Layer 5 of a small transformer language model trained on English Wikipedia (12 layers, counted from 0, width 64).
Take only the direct path to the model's output, skipping the later layers: a vector added to the residual stream pushes a token's score in proportion to its dot product with that token's output vector.

Output vectors of the tokens that the questions are about. A number n stands for (n - 500) times 0.0051.
" role": 460 617 555 601 631 372 230 705 515 389 692 528 479 630 296 384 524 627 627 386 389 417 443 480 386 282 620 537 321 626 541 313 638 305 428 706 622 412 473 243 516 744 604 554 705 637 407 713 453 551 554 359 569 455 324 690 476 387 445 564 402 392 784 286
"viron": 625 391 726 660 623 400 229 709 398 603 727 724 345 429 260 391 463 572 539 416 348 338 659 447 392 386 623 655 157 625 765 443 639 574 545 738 436 373 724 441 648 462 488 348 380 452 581 677 434 549 451 426 173 301 490 525 601 380 422 219 558 587 778 532
" engine": 525 594 446 609 481 603 502 682 455 509 496 591 439 680 522 412 485 536 416 376 240 553 512 488 433 476 587 513 356 605 710 424 348 438 294 530 520 453 482 493 631 574 612 535 616 526 490 612 442 545 648 378 464 461 423 502 542 508 450 309 457 466 615 380
" football": 534 495 501 656 512 510 441 599 471 482 686 595 450 588 470 461 365 549 579 313 501 520 678 746 508 280 588 687 397 457 651 445 276 313 283 437 556 551 498 293 516 663 405 372 590 400 444 642 512 495 515 381 425 460 475 553 548 461 485 565 481 551 743 396
"istics": 490 501 584 697 646 490 179 835 427 357 703 693 473 360 559 518 606 533 711 630 521 443 599 476 362 465 610 660 341 729 538 408 610 209 328 780 509 502 422 434 450 813 148 84 546 826 464 559 365 397 626 443 349 211 312 414 887 471 327 303 300 515 783 470
" known": 452 485 447 516 546 450 513 443 448 375 551 766 454 662 365 320 855 448 551 582 327 543 455 537 470 542 566 617 279 567 768 391 412 323 417 629 533 359 535 304 600 710 480 416 625 580 380 713 522 622 455 378 470 438 436 338 547 487 619 479 485 479 483 456
"pite": 546 825 767 654 549 293 388 559 491 246 537 402 479 484 322 431 754 580 796 320 439 202 781 425 456 326 651 873 586 541 378 258 479 342 605 550 561 86 694 431 446 533 519 140 531 519 645 748 227 675 971 333 175 327 188 472 797 493 430 665 502 592 506 476
" she": 369 564 460 624 657 507 535 536 430 530 536 419 497 415 366 315 756 513 565 399 521 474 492 327 514 558 518 399 449 530 592 163 600 505 568 440 308 425 508 495 422 657 599 441 514 423 502 589 689 402 635 446 492 487 493 692 417 478 581 469 590 462 621 519
"),": 379 457 502 517 585 694 464 408 427 523 757 378 357 820 550 522 591 542 480 579 292 563 394 392 587 446 499 796 368 636 491 367 503 408 519 603 363 586 673 365 608 587 541 506 384 434 283 686 462 484 475 477 250 396 369 427 560 512 559 637 510 477 540 454
"thlet": 629 532 731 736 373 493 368 652 466 621 763 701 439 506 201 275 652 589 711 193 569 395 588 671 398 348 539 775 416 489 613 246 522 327 344 505 419 393 648 409 651 494 422 213 528 586 537 643 554 491 467 451 249 283 520 599 601 458 377 476 469 622 749 316
"elf": 642 506 549 456 619 474 587 460 410 521 390 533 472 637 370 436 490 580 680 47 671 299 390 502 305 322 461 642 403 624 439 133 702 354 452 496 653 514 549 504 575 738 470 667 455 846 509 688 187 759 520 441 466 423 304 699 501 413 289 434 472 512 771 586

Output weights of attention head 1. The head adds the sum of these rows, row i times number i of z. A number n stands for (n - 500) times 0.0011.
o0: 510 539 235 767 218 381 507 626 596 600 371 711 553 321 336 525 488 397 527 411 689 502 423 405 619 474 623 521 639 738 221 480 236 545 288 496 562 435 445 667 499 586 427 541 461 525 652 500 493 496 674 512 468 365 642 346 676 456 561 314 445 600 752 348
o1: 397 381 388 698 501 428 229 426 687 511 364 477 277 443 496 598 363 661 440 751 565 691 327 401 534 251 626 523 296 723 612 580 352 402 471 306 426 620 747 509 599 394 466 629 564 417 700 567 584 557 507 513 475 424 478 660 392 431 425 696 368 580 633 486
o2: 405 568 591 608 456 658 455 372 220 458 650 289 479 590 418 453 353 430 648 561 244 376 305 437 382 593 493 489 524 434 572 539 484 439 304 429 301 677 769 481 574 623 670 553 696 385 444 574 659 388 448 573 708 553 601 402 494 623 608 594 474 554 399 476
o3: 318 343 631 547 578 471 404 480 674 690 224 326 564 695 597 519 328 444 558 560 503 368 484 374 496 388 590 509 781 581 485 607 268 629 685 767 421 419 535 431 491 174 396 596 685 292 757 370 644 665 471 621 202 405 399 203 556 424 427 717 360 665 651 516
o4: 505 471 433 556 350 555 592 459 338 625 703 696 614 556 355 574 499 697 477 664 718 425 403 596 465 625 473 478 626 614 418 437 256 538 465 464 305 419 522 627 448 576 361 492 444 512 555 431 526 452 592 695 211 454 541 572 433 616 515 366 518 229 448 398
o5: 465 579 505 604 358 593 549 451 711 592 622 517 456 390 609 519 504 339 561 473 279 484 497 240 453 803 364 604 657 385 548 527 713 606 642 431 548 408 387 750 544 376 385 340 355 427 460 452 533 596 338 499 642 515 517 267 353 429 516 493 522 470 583 695
o6: 386 516 751 794 490 498 694 451 530 333 396 495 789 524 503 444 369 469 501 426 371 317 464 583 433 515 697 580 558 564 372 486 561 442 411 571 409 560 482 560 466 456 562 483 358 491 359 399 469 614 710 538 253 658 645 503 559 567 628 344 556 525 328 300
o7: 441 409 678 258 506 628 424 613 477 571 467 574 373 411 672 373 681 602 399 522 906 448 451 346 642 388 407 436 458 464 378 373 544 575 515 553 504 486 605 448 701 532 469 468 451 543 490 636 439 407 553 742 341 271 574 505 362 638 372 644 644 357 304 546
o8: 706 443 526 377 541 364 409 533 758 290 703 458 487 434 372 637 529 641 354 558 437 528 626 653 501 436 514 415 458 492 497 588 420 533 585 388 484 435 481 519 441 530 639 508 372 522 379 464 431 475 642 360 644 594 400 685 318 541 539 432 548 521 407 553
o9: 354 343 387 628 372 607 518 526 407 693 520 518 648 586 326 435 487 558 495 631 503 691 425 314 564 513 472 495 280 620 752 524 559 693 490 519 471 338 382 609 411 455 457 439 536 343 508 492 601 376 437 663 551 515 539 548 490 344 407 551 305 777 415 559
o10: 613 596 634 290 517 313 530 468 790 296 505 471 373 579 480 708 562 614 429 697 486 482 660 388 707 468 432 464 382 585 317 473 272 462 627 616 290 460 437 453 475 550 611 473 417 451 436 311 672 541 644 435 383 421 415 561 685 452 629 604 513 298 678 401
o11: 578 446 572 440 647 690 407 576 244 603 766 511 308 403 396 517 507 618 557 556 562 620 383 541 555 533 461 582 407 405 539 569 758 452 444 531 538 603 501 442 560 293 444 485 605 640 364 502 341 315 226 455 712 489 371 417 480 346 550 507 609 546 500 471
o12: 546 507 586 358 377 496 572 433 535 426 492 389 632 618 549 593 314 530 589 474 442 448 618 602 436 599 564 520 427 511 414 511 501 458 476 474 427 207 645 484 532 527 498 481 468 455 434 522 478 574 577 529 331 471 606 414 643 558 468 454 683 535 525 489
o13: 750 281 601 644 485 605 567 577 770 584 601 555 501 307 321 517 347 560 494 446 563 523 542 605 607 553 387 382 429 493 509 591 285 398 383 509 617 487 260 314 592 548 535 349 496 433 531 10 438 485 637 425 436 465 651 574 767 572 389 459 614 675 547 441
o14: 354 442 878 631 346 473 493 452 768 530 628 382 270 617 402 568 478 414 504 516 253 510 369 576 517 587 483 576 352 461 656 655 673 646 583 620 321 656 424 524 615 251 400 537 554 509 409 448 538 681 504 539 267 475 470 327 474 441 512 587 606 316 239 714
o15: 418 763 381 614 670 626 432 502 428 321 265 498 604 530 548 477 325 520 611 478 654 393 388 221 411 529 533 562 571 544 506 468 490 434 502 555 559 279 377 529 464 510 514 441 491 410 604 469 688 708 745 515 546 390 517 489 581 753 296 490 391 511 525 459
o16: 454 428 529 564 367 407 385 514 597 636 502 764 462 328 392 601 229 634 722 371 453 392 455 448 542 526 382 412 553 575 531 585 393 781 453 570 471 515 474 363 461 428 541 397 695 525 626 570 454 595 465 510 237 433 523 441 509 354 428 613 473 584 510 855
o17: 590 476 414 773 458 484 539 609 252 709 517 609 493 531 605 587 313 246 485 385 404 632 418 532 405 536 539 557 615 408 430 431 798 370 157 455 510 433 519 341 372 785 590 600 589 605 622 662 338 412 275 269 600 512 491 650 721 616 636 278 314 527 528 421
o18: 505 534 450 432 831 584 345 207 448 487 334 453 406 538 622 581 515 601 511 622 384 471 436 434 364 514 496 693 546 502 638 571 599 551 586 459 523 685 574 397 332 425 582 603 525 384 500 604 458 349 437 477 639 590 661 416 288 270 664 783 294 387 464 451
o19: 505 408 290 547 420 340 378 473 314 538 360 712 437 544 645 521 502 354 518 382 488 566 507 592 250 392 516 540 371 661 614 505 619 491 436 585 473 567 381 697 642 257 390 519 617 601 547 565 738 648 322 527 607 420 502 537 490 545 562 418 612 377 488 624
o20: 529 472 681 365 335 564 443 430 500 371 689 515 532 383 431 500 568 472 520 568 657 558 450 699 397 665 446 615 254 301 484 515 559 323 428 441 501 695 491 461 577 631 382 576 477 553 389 545 360 414 324 639 552 676 445 610 491 604 524 542 563 396 551 373
o21: 402 593 346 404 672 464 405 460 537 415 508 472 685 378 273 317 758 536 468 449 453 528 378 358 636 528 465 528 356 463 550 496 704 532 346 554 539 494 466 773 270 649 461 538 681 573 192 586 481 417 507 469 598 577 533 436 493 590 491 430 645 559 510 596
o22: 437 532 572 349 690 334 602 405 475 312 778 417 611 429 393 415 375 574 419 630 433 478 428 378 684 675 480 527 558 349 391 508 375 533 539 450 695 517 437 459 515 577 642 491 559 478 344 679 256 418 523 479 575 585 370 422 593 646 658 436 681 591 552 277
o23: 450 545 602 448 440 351 559 514 590 546 453 503 278 473 589 400 677 470 536 436 487 387 542 380 428 216 477 597 672 461 414 582 615 777 635 441 545 400 432 694 511 502 407 564 403 533 522 577 596 461 525 405 517 539 448 564 425 525 587 614 574 309 501 326
o24: 296 428 477 451 666 568 568 663 626 442 422 389 226 309 701 431 621 641 362 631 651 527 432 503 464 302 572 612 583 520 353 583 445 530 511 326 340 360 642 530 358 697 512 533 461 540 375 587 437 533 449 485 360 620 379 836 567 464 514 645 649 292 722 246
o25: 497 410 479 630 519 565 548 406 447 404 498 635 388 640 440 580 529 477 722 349 439 347 529 511 504 474 466 475 369 668 748 648 355 418 516 459 673 433 560 409 620 618 419 368 283 532 626 464 808 370 421 499 566 568 458 390 698 521 311 324 385 599 388 558
o26: 593 288 539 632 569 524 309 688 831 343 560 571 440 365 397 673 501 591 587 627 464 341 568 224 571 359 685 531 528 671 396 494 559 590 687 416 452 324 412 639 417 597 462 640 290 452 556 709 376 334 480 422 739 412 474 645 281 484 422 512 358 513 455 458
o27: 601 264 708 560 402 611 569 389 588 537 765 469 541 478 495 347 405 822 428 452 327 397 480 453 449 514 397 481 442 612 741 516 548 417 451 635 367 644 598 692 481 302 347 438 382 666 489 297 661 447 387 488 437 302 573 449 575 377 537 549 700 462 369 678
o28: 449 449 562 438 505 504 387 741 687 502 540 376 622 302 444 718 419 540 499 466 667 490 612 623 549 415 593 562 442 445 488 322 529 269 406 339 562 168 510 230 381 630 496 426 491 541 534 584 552 504 539 405 616 542 571 614 485 725 521 573 308 573 487 492
o29: 627 372 371 744 574 519 423 449 320 654 624 550 500 658 462 631 274 422 476 570 435 553 423 525 424 432 430 724 477 618 533 553 444 346 408 537 586 658 602 509 536 613 653 428 401 469 530 367 439 431 450 388 352 528 405 428 544 508 555 475 374 666 638 419
o30: 406 258 617 406 623 584 400 422 610 707 423 490 416 449 602 485 401 348 570 278 321 551 651 477 509 647 432 515 585 420 607 539 696 685 527 548 535 630 491 362 536 281 455 448 583 469 494 337 400 526 518 603 404 522 556 393 329 519 585 432 601 435 657 631
o31: 529 251 692 698 448 513 471 501 498 660 630 488 534 471 224 609 435 601 639 541 332 623 484 521 589 455 575 491 484 591 621 297 309 408 486 420 283 646 632 586 612 454 457 507 448 478 516 338 440 419 480 409 533 375 695 464 380 602 330 399 576 693 545 576

Each question shows a token from some text and the vector z that the head gathered there. A number n stands for (n - 500) times 0.0036.

"out": 490 456 553 567 412 448 505 500 448 470 471 431 460 473 496 600 520 571 699 435 409 478 461 581 397 509 544 395 545 524 554 449
Pushed down most: "thlet"

" ": 489 475 559 432 476 473 381 498 522 549 425 566 379 435 372 596 471 525 505 561 554 595 521 514 377 522 548 369 535 462 385 462
Pushed up most: " role"

" t": 459 613 418 465 470 488 507 570 546 536 517 341 507 517 534 610 364 467 338 559 505 539 495 584 568 570 514 543 389 349 465 518
Pushed down most: " football"

"1": 570 548 502 551 387 702 245 596 520 630 590 395 491 564 548 381 475 405 516 478 395 462 452 583 373 533 457 492 636 597 472 607
Pushed down most: "elf"

" |": 681 682 328 597 453 416 332 530 420 650 462 439 409 552 373 694 572 631 492 703 316 608 350 451 315 481 541 330 584 589 500 569
Pushed up most: "istics"

" years": 555 500 589 596 649 410 563 636 399 436 479 331 483 464 548 565 571 606 581 470 466 524 538 437 403 363 491 420 479 513 575 576
Which two tokens does it push up most, strongest first? "pite", "),"

"\n": 534 485 518 378 455 433 440 566 483 477 398 508 420 406 322 577 482 527 484 553 569 530 506 490 393 606 589 368 592 430 385 494
Pushed down most: "),"

"0": 615 596 583 577 428 669 340 467 504 642 504 500 472 564 567 459 485 581 439 506 347 581 415 559 439 418 463 552 557 651 458 621
Which three tokens does it push up most, strongest first? "viron", "thlet", " engine"

"'": 550 500 589 451 525 602 435 410 367 501 482 444 442 503 609 500 545 621 487 541 497 424 326 490 357 662 478 517 496 564 430 608
Pushed up most: "thlet"

"ip": 470 599 447 482 485 454 484 607 560 537 505 363 505 494 520 557 416 453 330 539 504 562 502 563 597 518 525 544 413 358 499 530
Pushed down most: " football"

"erous": 477 545 332 398 354 507 491 505 619 346 578 416 551 610 525 496 666 775 544 529 312 352 379 420 408 336 683 382 560 456 644 676
Pushed up most: "viron"

"2": 604 530 427 474 465 529 494 512 584 333 554 299 455 393 437 507 843 858 417 471 262 366 419 507 521 258 633 280 520 430 530 506
Which two tokens does it push up most, strongest first? "pite", "elf"

"US": 500 565 694 496 535 590 527 534 351 458 373 518 486 333 637 541 555 588 601 590 583 378 413 454 396 498 572 457 487 466 552 647
Which three tokens does it push up most, strongest first? "),", "viron", "thlet"

" Tour": 540 475 500 366 456 497 326 583 495 462 407 626 352 468 332 562 540 467 584 564 603 489 430 453 363 523 509 366 571 426 439 507
Pushed up most: "elf"

"if": 527 519 246 524 531 729 341 391 577 616 420 384 540 356 549 592 552 587 634 617 353 589 479 513 428 378 591 403 471 575 452 446
Pushed down most: "thlet"

" May": 264 644 540 840 401 351 543 511 374 671 285 498 530 305 728 434 697 600 682 505 467 371 561 377 407 394 454 311 440 684 571 450
Pushed down most: "istics"

"-": 534 443 590 431 542 428 480 437 435 557 405 481 463 461 432 578 453 646 537 561 446 517 391 402 331 575 410 417 435 554 445 513
Which two tokens does it push up most, strongest first? " engine", " known"

"g": 632 561 599 513 568 552 465 481 477 543 599 451 458 522 599 582 452 569 540 542 446 538 382 544 429 408 570 514 487 459 422 617
Pushed down most: "elf"